Layer 4 of a small transformer language model trained on English Wikipedia (13 layers, counted from 0, width 96). Numbers have three digits each and are written without spaces.
A neuron's activation on a vector x is SiLU(gate . x) times (in . x), where the dot is the dot product.

Input weights of the MLP neurons that the questions are about. A number n stands for (n - 500) times 0.001.
n4 gate: 506330387510571411404558594591452374236352428383494471661683484410422354338524562288511585639404332396621266426519497617440419429612756535551495529701417375562476415532417572350586553378349495424520433304545299541305377419515428435478517395675598499646562407489352716627429306520596771625
n24 gate: 525581743257426328298521296548524402362871180723625431535512530540409484546575737387555615503830631242604278303834518406760425417532608453614358523489625582619547383389477318642695386490610497592587343671570547716760345527323460440251437368353311219390490601472642525660512657650480164266
n27 gate: 542690451705514555591581458576507625664417306547500631475577426448310593404492334388360539665490659515284273343326543582471531583692787465614395512577612383571451441579398346752158547479379399691521451634444517480565467443354354631507715514373648491575563493554557384646623455611354564370
n30 gate: 570615616453530605328581503483425483584551365572381489316400530397354405473479407550209663569672525562610543502698358355282538248586645562508475377496412362649557625719442188448687490665452603649487771538176336485423649467544673487293493351405540648375668471587639566465464627704610729375
n33 gate: 511421462264404393735102413749539543536294585408486479615547553368462495355561605332514392429446473453528539618480532631541445348410646458248816512481545579471401449563534674486339471526578602463623518726540702600277571571447441451513608384630623376566311406482381605534626418410596430659
n48 gate: 704363318457595537488579447356393390491497569557514570375443519370433446399684406546720378578529476491548432397438428649604485607551531435469398207567477675479344524575481370416553172629460722548523383524545390458350549545388546603408540473596561466523597459191340568603469507277490552679
n51 gate: 516657834508516412654690506661439632515462321597227602516375293387207551400640402620478424720532378693340363312482695576472718384539327288427464579480509343726487777635551285597586612724469586603392652625257581542401476244432497567456395459632545592464566417362476182412609562561513487521
n55 gate: 762508252348501276541487518521510541371818500704762448561404586635562393476593559585510461518602432630448525422470766707624462341387310242395395493521532467500546451474663439445282347545505357571250152495460621471378372591527337549621632386507568252480602435421634678711538470558429321477
n65 gate: 562609379590457517481515605535402586339758314568532289626546350658497617457381668382528184582548344722486408421620446514646590402700526583793441662670607570416439673558721509588736362559474285327554437313497355443686246377655601504517676430557512941522569603624521618604398434548612706601
n78 gate: 585677641447396658348477470525591497143611407572494449378322409632289480458499492295346362642583343592493299166728271444423630193650569583698510707712491601500439667474673603561489350519664388681501418468330357365554248256691515326493453345456556730485588373564673590447345502357559657612
n79 gate: 480285370450550599536454614438443567532248437466493671399618401550587551599352553384465381527316467404423360372453443450337576534749639329456743602607374633643595209706519336643538358593482445701493232505523570454466497431610587551422448553611521412602626340768466335669552532674457630593
n84 gate: 334448463310431412623636374532618415490639568570474439592455321469730484493366747407634434498550332369394452325797373383452709335311574563601456480599431523512567656452449587417611558431337461671491395659548633586457469328604453150822431349583279494627467561598589545433606533432752665445
n88 gate: 454766565462555509492436466414542331521428193489552563448333408523294388524528541307607400154443363213598391444480606498367537368447567686675474569488676528627348743621434344605562664573375710465410366454499521444583195256472390387530403305388513522467623616524478372307648587583438382405
n92 gate: 464516562409436414496632460639583409352556504322873799675421516327528246358448695213554248211550333402581344383598429468632356507446593553480552616603557515354646624496418503420748678626360526556598381373468372601383152630642413225421355322458518322646430531507704662517624502535470509579
n106 gate: 527357385412390654437290532681440622518476552559273469449469529514543570265498562528368399672575579416598339446630316392441538242343453503505551373580595301456428672595588413552492211542738498783455528439469392720481341429496538466587470412593531616619464374379637649490539505665458515586
n115 gate: 359372405401552523372320594431376506345227429715608612538283567207461588773411456383530643435424333412501558548711636494610170400699477310613339654335593516618467578534628662273511437315441533386453520595420508422584658465426356547327312510684292666407452530508538414380572296560597440639
n125 gate: 620533465480460490634472445492660408605423180555315602271500490340446434230468492277546737287670353477597272288483509463546481316278644446377673483635446469411542690758541527484622509468474487720583618476565404544390597416586672487452516415427521594468531646358655262414649301658665479585
n132 gate: 589341349603504649535580455435309617281563584577396507477390428576645497586534609442309357538455571661393539496379513380644423443644406276488561709590515424595483311699465450569524354363448232732451381501388469362383406462362484565517464754561146650494403661501426744610617575596291445232
n135 gate: 401611365490298442294722564422513615405571607391599593740275531676544442460490701455553473448635512620580324498482475650672304348691392471394416559659632508455559399456411669553315549623567446510398560327479559444435336690395386467455460437652461399687466376553643564644459286488238436453
n145 gate: 377516631468433466536539497365681539436484554568479452372461589604636659524426752315469512419354391479536569458619575708557413489199417569651489485551513412583541636470630563451351495467524404558497615551488414490596520317716597437571395540577452448227395502285650267494412290479484477291
n146 gate: 724462357464391493480650395454306309467714516297734381390439529562604544354511623632510213420483472543665476250500650630529522390717542631465641501278532600482387334474513393606603143600418139652343462595376292557266133553438505578395809358467625476713473513329624626675485469756426546546
n149 gate: 424579528498603509773619312421490512509670286443543404468398384368464575305582669517529681583543565378507525516587627271521446431644571461729443354565581342603578535480477409520496701629600484703672296436380556623752488657420474407320569689357553317450583406648661460445372553452538598409
n151 gate: 651646527454398547609625478760407581462681367640572548515449572687603594647646549396491396598524369492486541562748616285545616294616466636536326576637568399386328496838627556312551385446513342646603469560495448573265154411583576381583501411555526523529647518583662604683312477592365764398
n155 gate: 499638462480164469601594524649503342491477545397520498587563440639498603505465492429379515498449420427380354696479371562497585477594649473569467509323610552297254457580500654582494573581557520535417501652611462354516599598658638454378498727448382288545505345548682515732399358448317471267
n156 gate: 632440290424941500471531491596420539325379229567679452421430386462684542621560458634578303355377588576595531453467596583534330654591384339320536775414510568543564506323511564416463512259359449537655532606438343431314424370479604541520622455452434299553384721540408488647572217459363271408
n157 gate: 750327563658699540615585178549300542429529205699600461435476495659736368294578609524560674701567250513536532084650535406476612682376535481730597711497477632465485695507554484380623476648462369471418438407322315612561386567437623593253462351507514497440684590398572605522547553666586513545
n164 gate: 635612500547193544576556481418490513472597576578564427677543471565737530431504535534414579754337539441343540596453596489711323303474491384382562535417562445505564427481648542520505624618478492425582372459370583641552660518529437380616704377567499270382514405585660535820611475679679598536
n166 gate: 795494586731500526547152503420482526465632468597650509672455734685592510271386618343318275532555454389437478473435478626670442408773343413537476321737569551439541370661502549551590451509371443652495458330482567627533607477638543470702647300694459416467359758557601456526564327646463303556
n167 gate: 376538502414523355628770532527488533441293581480552626626427474576201544504504658570428402469470564637522434592565557707424418499467543335401262469266678539521645667588207623566632610477805417518512649430281678760540573599266287404455527437720491542708423313550499304657779386855340526420
n169 gate: 595475504594975472566428546207469460486454201551777415542315283385420254254519393490452441265601475438487536504503494417577634279497651603730541357374579440662485432534511225505460528626413791589631425452362548288285313487363617450453700420382542602502665614444583568317595409552359472488
n182 gate: 571496679180535490534386543710460483449533554538385394580441570527332552417479787476467313469656554317568484250602489566591556354413446478629542267693448467562586527421646360429227551629563549440469538397447499612697385522628335448424420383418477368523394294530879617567459508611286466526
n189 gate: 685406454317470271317589626605369303481469593435369733403522335451562653472628510550496535568646537478667471510607390485365386549432646441762518596631582545504409524737401451700497482433554354779451415563609548584423203530478502416534381578355491433638696713809658777499593588756445627409
n4 in: 506274335583627499342754642470447420483460330457646577580686524420556447437538500312560607628402536497686313434565458538640607482517629373685482579702446340471396256549399413419521496403653700448505374445645551286497360445472379426547393584658543555384654405468496448631488331579545467455
n24 in: 465521630617513404221838407598650319459526360421471431525779575361432227640535650626834696488503724548506419342452359358594354460345687594337396461522412472871666395650406503494809547518540629568898571625546483514773583346438415380545417410338368256450454424671485628527446352537599416553
n27 in: 213575624577436543500445530444583645605509240501470485464284574586481426549561534525410387417489614590410604415572552599627513430382488683551386487604466252596540680588461386605632596587405490553692604510396360525390676329554454541563365466270436503462620517277682445485803352569598571248
n30 in: 441707694552654695299615514498433637663618462415430467491398636483630534345382552639358623599519635684700644516544484636574618374661430384360338397496622732461416499445332184716309493683464648451633412551425313440674599450396549602669648330378450541532606578569391572525325592762383475487
n33 in: 313791359605371470646614691522317523442472432354489442488405421555497469521535469267410459431347272541698505511584562519378581356433455472373448470582646603526316259454424479305646591713352454340513494527414594649325511595620603478443370423726595351271436474608522572413406638326574480539
n48 in: 236544526650563571628505590532824805511453466469498540477620545531607557610541484523445546527508641727313693452431548256562540405314504631487799534630555326679495446656566487344550752546454605440513556476565466319576399516590386625613458421322537476289579641783492487436524622567447530372
n51 in: 615727512601357572362716317519403625564674464551584448261509571504865476414468502653417521606650562530329573409552560574558657424410455432503431494372372510495652467519758310569579483697447506624295583567412546467316887540405303503496570379557559461542904529449683335459524578591354275290
n55 in: 616624545380571227439477703706469513234490413372463677686544484665492386232680628484677535552509285638445589515490579377603566481382342502623604499552426565504559275418499576578244443523553586240558288546816646580176271672583530494589508538461582428587606583676654392490451538415670517342
n65 in: 682426506398393465547485489376490724432507607625472377498412627713513396436523828500779408668521438665681431490402468482445414454476438230562703384507768673521551465418708471565347469370557426468254408529534752687559345353630508468641554392617422680675308225506393383713483466527617618506
n78 in: 379500424507536602406677472403559496246508604756514595522549496594429382533450376361320368762514314563407507286417519531576659217668547495638589687492564404413537515408608597645570446628652504546509557591260467279615341343588565287674348464418411560548575443450436610369441715234577555834
n79 in: 387584664705402555313319411497639480466710625328641629500510750531429334510344493504616489417463649395623695542295568557526448495373469621513469670387395535578566408425606514388486469576527708590466537528749178258373372603460465497770586378468689528409465525463456605443533467379449430492
n84 in: 469582281522695353393628325541340351450389536540550193625523523585391599443577280510638568496457613468561368457454654543400453590675642777409715588602418653498431302543287686413409386557496542252375472528617556773477507526205555560504620429435565369636399308463535295542579555564363402682
n88 in: 477682227501591414422606394131583357484495382513637644232435438372426538526385334581560595542356668404501555306396445524468471606411631410529760601562601619521320544424573508496474495491510277547414507428723445572415539333571242569699504464355459501637666507446501339643528570446791571302
n92 in: 475527585576738300684420491252542523422534370473528380317328480547546537470402466573399364462572640559667665322549582550454381679517623354749544347300507475701463339524526294547429255616524646656481514530649597329591758409502346758459494448365478533280636684402543508570673418747552468430
n106 in: 452308516544563687410207543631518650540482688557418578496542684545580467575411390462582377682434749427613542628540426431407476443412475475399583421528396326482486494392578381521380331651466729614380648496460534524491563591475487418676451524641623477498473487405463546354679460615304491511
n115 in: 671632674403660352591528458518577356605580506350393271476352507766371334525585703644535289419525686410602456553526483365362662586255482552576463315449355675381354499693445547666583597485530638852505431603687324573552382632507649410690576609506668409637395627360512555460234396542461378311
n125 in: 328635637458449389477450490537430473465572625521700326756418472721482532701448529645498374580404391744545566587667495389595655580626276687503387522459721590516223362306416660616405585634507570280513282515555677621630232541526486551531423611489558494473701606641442634601326618453396617401
n132 in: 669366272620550411581493619640705492379380604541422468640506313604543459548703557425443410431567479527521647510450411536531427266502357444526501573597378467480354460731425597517449324240486234681283581534450209495178473528540520582614515634740346598644166681476399722606558501688346417373
n135 in: 460393603340529421321353560518591570400517561334470486554405730422591314487296418447403594374519480546507366475475274351423444354303594362348592562415702597385764450515431248648470749562421557706643691531463444437465486552525374427302395568411543506606530532313510561433489465582536519383
n145 in: 524443414614531522510338511497461444326571440544591484419543567495463456508492487608618483687551533589385414575294555343619471545766525466471468438558674512591620418474588379459492525428289539497537399542532707395536370354559327422541836603319502369616291628465465518655583407514404304490
n146 in: 579575574510585575649562691274437409406686594407698677357538407887706364337458643619304482549477668323479464428529422515547558232527384452545623423427514516487428515458854404722390363476389485534468568432623279602349288503663446632538325629631654512511550498326590701513403373538516513540
n149 in: 538623651608388437548531352329671419500473587354539456335345486391498504443581455625653569560694512286640502572457576428537407423496531478547307419500380441562465623492500494506398616480491608547509399376609608346656616749641446427482603663449531470489506359562594611498468417399570548454
n151 in: 395453657402652562412551552373651492487628582693375546531411439513403596902646413550558515463543507646407672417602422659523574485436456553628671650559690476343350556723684578406791397419663476384389316603496410287405475389420561434295257713431495777579472553575429451507581591488430599336
n155 in: 542514448609471307414486402313443275508447760505568472301657647440512438354407393467430392341511557527625457579516579511606400506464495516393448372302441464232499360373502506581490429541315647444435754570472511503604337488515500480486489445631551462486469683271696528590707495557465568593
n156 in: 454461417433732440388580643399725521449449221680679558449366564592639519344337412428501467424460573498466747359695558601598534537770332365344413756503464309588542605444567535454481519421342618506628526495569405378395603521394497584424602476201399451575558456310661375445598597524452341375
n157 in: 504481289615707674359476410472425448613369445579542211626558416789577455744637537472619717791517312550535511396388415439519648545414440657571479695697601663435485549501492691467423480617522293303352471448616424679520350556425518410417509614501522419611595687686433555602492494512457542487
n164 in: 789438615323545480336581443618467459603441716439442349538431434413515412512449390655297660523663553511538497374516530347670420294406469478479472518694579547564607613600574411344442441484431401701524339295447526607509425627605405427460703396357456257505347465598725483718568452724524458643
n166 in: 302569494445609597557570366512542583392489291608820482446433575625569407522355638473719407388520515609536482415807660462507452527450371766762653584436634501503532383623309488323493523674443350458357553441406605408328444470506517461334596570465624521634556485612635665251462516523537731303
n167 in: 499283285547463582549687674567494474477354645563526410605692398554433560498436585590558656521397764581399525805340544563408464373519690393441300506475731384630693409486417508453510626572509460355393606367334620611669421587450242466695634581604517646459350417537404376539589423671547768747
n169 in: 382578523509625492752309261680502372597429521662542443389598633380501421654417526666532350207374411511370688809454732722406573623410641530406423403092410419554519583385569387439562475689442521287495481545631562691346491449427525490578589271687397492468596326354419519449580468525488417334
n182 in: 562536611380511626533466524561503679509455579631478446599609591701454553475428567454513439500423557433402562454535575650640445462573418521484474387643496558643552396377462535397335526612519435375613524385532521412676550534479456660611494558600535376498469334557560525607385453482384517498
n189 in: 540454524476587480347465546430579278491490548400480809258469453727497577580463435591529463537695641438492673532553435352407545362450526434625450545549672565700557427727608223583384512599340315661375456482527591381400351581508540449650578506426561635734683512460571762525429594764493754444

Each question shows a token from some text and the vector x that enters the MLP there. A number n stands for (n - 500) times 0.009.

" |": 491527535599405602384407633498564527514722461649559497532438593491486580586513332458534725542459549522510499378382501333542372441402580487486643593446534452490548454502541505526439527534460539558494378443500528497413478542540953529617554433421571541520494544537571566513438483397529579512
Which neuron fires most, and how strongly? n78, at about 1.2

" 2": 480631578446151552416357626485461444536444490570708514506485572512565614530262570613503516676522507515564592413443626390436536748546496623487448491347482578634637467411650560557579459421440665357511454437600509689457510433527428535477395565483594708504615617502560541630509563517692533540
Which neuron fires most, and how strongly? n65, at about 1.1

" b": 507531402514616438549374462498450433612398597379621481347577635448655466643484466451393448448504611552581524762529452546534546576231448320492408444439466530576629571594378629610621367551433485511437616520635504519461413561379609483802606541475827493425499508353325534428457611503576608381
Which of these neurons fires most? n189

"al": 519533542551364627557549410436420553553849499637383513568542433504448519447597256531528596750466583532499449616402625492613561696641370521371454515708639366439457514468495531410471421566458515431390516504378544561437649366408553472747430461401411375593389326305458386747511616439520602585
Which neuron fires most, and how strongly? n51, at about 1.6

" M": 513529494616610598420433412448409583795446565438537463617592447580374439544490512493558456573482432500471628580429490479400581476399434512389543528542431430653401488336526485633479567501427565443447558584589488479507634498615592544557527271424808190440529570471299428413419449474568391387
Which of these neurons fires most? n33

"o": 392628621569422518398626504402549562386507397516611452484393442599550530476578367459578561396564362584526553539651448437445611521630615579525486426570701565623603589702535515442569542551392695256529513534622722552525648513532508631535669558631463506319578571279388388362640499420545523530
Which of these neurons fires most? n51

"B": 582431360508608509559386586541479539550492414524627519403682559526495425489421520599498504457382575483578539553590438613299579651377454499407463546319603455518593316626471420482614396624427364531443532468571524493530400549479678529809432504334781338414523427307345445586454593453536589327
The two highest activations, in order: n79, n146

" E": 571512609473581406717513441430448559511690541415412643567547573618457457628602542523615479600375751520502528429328517454405574700433554661467639323485508523385392471461479657572382506681408478569437580461551512488650654480574455448457424446377702358502538680341303491473497410324584416422
Which of these neurons fires most? n48

"ed": 501471477442495488463507452486681357446324357534477632527624501615393546529559463420630486402462576504558579779385439487418502460447376613475517618440331480490659442492367410328374429518391498258414456616519605525386742587387495473567406691420448438402467440572560406586563578284613323580
Which of these neurons fires most? n33

".": 485468458496429587364420583588555531661482546576406659508633766708509455513478423482393378534528535548504453565345425523457455555429612354288449289602353562475452469545512631445384571408448615469456550377677504626474436530408565550461455567625514503540383475390308536264529480301500566446
The two highest activations, in order: n106, n92

" Un": 552480599528536562630408386367436425625471592532448463393628524579536384652392365700518612692464298467451529588520421223604535609573468564524573455637479413459595488449409663457546573455481527344574452390314435424581631543487491476606524548394664383360473654364523602210472441596571377593
Which of these neurons fires most? n157

"er": 517487396527704521554404519663525500438433440590559518508485436526716526617565486481660482601421462481441567540480570334350547462523351586563516458614418503529546402647460633645642436423326789449498531565826506544550393377480499454556389676687316318486347461420501486458377393358487501727
Which of these neurons fires most? n84

"I": 450351547425509524582484601456363542496482496530428461630631550658411355623414461454705449562499541517586478397423461401498568761443429651484510447424468530556551474379550543443538620685598525474562547423437626422661816555434575556542514523658538465306554291343391483689454511378303431479
The two highest activations, in order: n182, n132

"a": 420540482503416372522426591426512546351411624425425496512542418610399548453454409568432588466544585643358484698442440554672564626611389490427400468540614474496356234479456543463555586527472642489432564327521612510327475427515678485580699647580456257339565606539470364587347478506591450517
Which of these neurons fires most? n155

"e": 407643486529372573498670504321580588433503431472666567351491441358377609700598488486429351442408622484360463573279520305477577554398587442508574568351433482499700291677529481406522507474513683540468585605603526432287642479550390573426559556447451425493615492478381403484596337554559420471
Which three neurons fire most, strongest first? n79, n27, n51

"re": 465528503531587457587450540457561471492332608537522497441633523450845622552489122593573388535535630523372542614413466331419526572499419534586375435669519380480443227508569393606509519539467542497495644497421551527409629481406290552492436587531375334423455671266443535652665337555416454425
The two highest activations, in order: n132, n27

"u": 379515506560343527573495466460432426417441493515537492533601396549502569537472515251495610637614576492394417719609524264602565520392340768338446534413696577512484370414438527528374561446546613346444495503695791606422488500387574523472487424401445599533612554318556569603427423563547414609
Which neuron fires most, and how strongly? n155, at about 0.84

"b": 441459325526519497419517454564549422626447456425550468436634373549675528645607458533397561598378524564511515562326597580401496554315647498464601663529601631696681663550503410470614681534286409511428447486539510681552280605320535449673503592467681382504573423456403534480397558579609649432
Which of these neurons fires most? n189

" a": 482580515465459367508415475546436491486447632405607328546510541745608540846576447484685598577609518415478470508492456564594562451468416515524482415385421323612582425589404537514554472480383452464414694441545558454543385373507563533652565642486670354533380642390324447256471470481423585352
Which three neurons fire most, strongest first? n145, n30, n164

"m": 501535522642317665568537430453464502588351476500547544553524576449401542429550342424386494485467372613414577391232489554412497579579424575376696524621526501644495377420385457554713636370455482688438455656540541504441350521452500470514489415621540502457555543616111492484342442645540542475
Which of these neurons fires most? n79

" 18": 538590492559385508368651654507429443502714576481417514437586676468527590527389449521491633731468691507412624335467599609478485700520504582391522411650537453413583425493453563511446687454407581717547572514247621466390611551621449581527384592407702551474602509289521517488503703484581601484
Which of these neurons fires most? n27

"on": 447547383577559626384528512508571391371544460495459559519539491320508460627591280494659578667436460532378524637414643479474567401462515506334528469618462602582520471519569313463482537540469597429484520452598530365572547383552327504860519400377424383427614383789498636307350418525336484505
Which neuron fires most, and how strongly? n88, at about 1.1

" d": 556564558542659426586408382513525360632361583536472416394468686410644446610544608435463484588583557585530534781297501369391521527408358563577326549401358418534485613484528665560643547586555540445459536524607500395321534469444659573664521668575751361483400357472410586594419535444439424515
Which neuron fires most, and how strongly? n88, at about 0.42

"i": 380592506492655490556477498404518603507476475434499426458499613645484649593599491314498557275481472603384531530622594430627539568246506655554344475655504660471527377442466712399433617598530718267434428444685679596505472567427631459484481426568500433501547438509555368648352390576472428530
Which of these neurons fires most? n182

"ill": 475328400674478603586376466507531614491473758616492529404639490619569546602530638460626487527464262502395543433506574594556527437473576537556324561526258474530484452506478659317577384556531560417544385625663523392449512404517628439396620625428601571464619365464546502523543537435530691545
Which of these neurons fires most? n151

" and": 530442521534581371490547594318503484524306375467358405366620523695694566615556468616540463563362360493480621688470422641512464387475746538515638503475305478563473368412514452525435471451454409447503641388561612365242452416409446535535502413446644678612461510607302316571500369482441539687
The two highest activations, in order: n4, n169

"ers": 456470642552469504542546537453474458432586619485504629535705489531565549732425512396441672831350399510426436468456468450553586489792525537494429531506499342525446559424537508432460513448584523286560490592466376731674386451525709469711528565467428275434524407530428429564467454437527603586
Which three neurons fire most, strongest first? n78, n4, n92

"==": 559352576519460520553479449433586465670688556489373536277482696475708420425437520371462492503526605517546518223350648465388503510246401346523493545543233334587688603572591409493366338616415601653454581545630744483416698481379558555562517460489559486472435616524383490370597497395518481410
Which neuron fires most, and how strongly? n51, at about 4

"am": 503458543600585409607282403326544534579555756524281457460381541469649578592631460404624509575521224549396434435403460477540511471499493436338513432511597488631537486231531646432515626474539521563422494512774579514529516512633510475619520503408478485333681328493523642643369528468690511562
Which of these neurons fires most? n55

"ad": 521579349462404446472378423564715602430633577592454612550664441500310508719514585461570526594360525553430514750273775566616520445476490645577456656561454588619554320460540435500566608713562305350415435459725555358353324475525488449434573608552512467526485510599473578447544564444530538531
Which of these neurons fires most? n55

" I": 537381602453548644635365573393358486556616658521467447673544555634442450668421567430864426595565549513549431534321538460729647670451464663607557442531541541547471392451566556528531512630513547498524553452691508478679739446476554492515521530589641459518530489382413680625422356524462431477
Which of these neurons fires most? n182

"\n": 462413569475491470455515401423594526435565568521410490456610617451596347503415479467564488268521506541619589283417630320465453620230735459406537537549356396589608587595634645397597593557224534556496467431619512511441759471554495552528443408494687501548471587399365704576455410582601537497
Which neuron fires most, and how strongly? n92, at about 2.8

"or": 485556536533550535711615431482431562405530543708328508433643462569469565678639348208615573667574495539496687741561459481369510571444507544507526614505563588471612486397448468573538411425431617463441661504466567526616401469490531515463371499369349409404513289622354491449436526366499615535
Which neuron fires most, and how strongly? n151, at about 0.56

"ial": 450392471560327499601553466484462539345526572613435429495481578507452464358562242456480670758388602511483486563335520639470546488674452503386495658814335444450499497512420833491461329451657507434431663561394598457495620428318577483674431522392461548546491350425423318600482463500483523548
Which of these neurons fires most? n78

"nd": 438542595504566609591459511673665476560837670490601411244500562663449478490473692440473598608332441513415536648284622429422558441417368484527396728496426335503459427516522471488572603531488378391533423576541522426257602584526492566604498778610562300613524473436462546716509641556568526491
Which of these neurons fires most? n55

"p": 502511350598523388378529639498471533650488573400561451328461611584956438461551379443591517655457500527684575537449479659218561532558325493570454556526539527679481360507382683549694606513329443499505314563553376509590512522543626521430499456506477608558437567514472697649528565539559510522
Which neuron fires most, and how strongly? n157, at about 2.7

" S": 461578601556564456427524489406576550747604799549645472479594586433534433420495569562493426550510438579339583411563472369464629412678514542457492435434369450451536297411511497469471595470298508590523449340438481386646610548523580456556552514193762442515471448468489394468458557432534435421
The two highest activations, in order: n149, n30

"c": 560414354516407517440801359685451489642563632499505480596438627408536486469465445288388432605395458514283476673287553472316526631455539589380318525405569518551634327406393499503368478639386459380434540569422614470542632587320602505458530465417405418490613520466443594520538478543377578619
The two highest activations, in order: n167, n155

"se": 370605382581516512427551527432430616449215512465726592500496510435523548368470476444569340540439704541309459565386606375405471355571713535499599489585341430574482358662516720510526558506638528566494541575654636355391700416430473453399530434480436516361532638516407163561646555498590507386
Which of these neurons fires most? n27

"6": 473519500490457451431487597593461510380455748483440573157544619544466672503385468438592598583467526437491583507316521571487427503568458494371452363489461493419404497446499331517420548521474756414441364588601568424552459501496420668544362570588644466362469604474382459563314514360580496555
Which of these neurons fires most? n48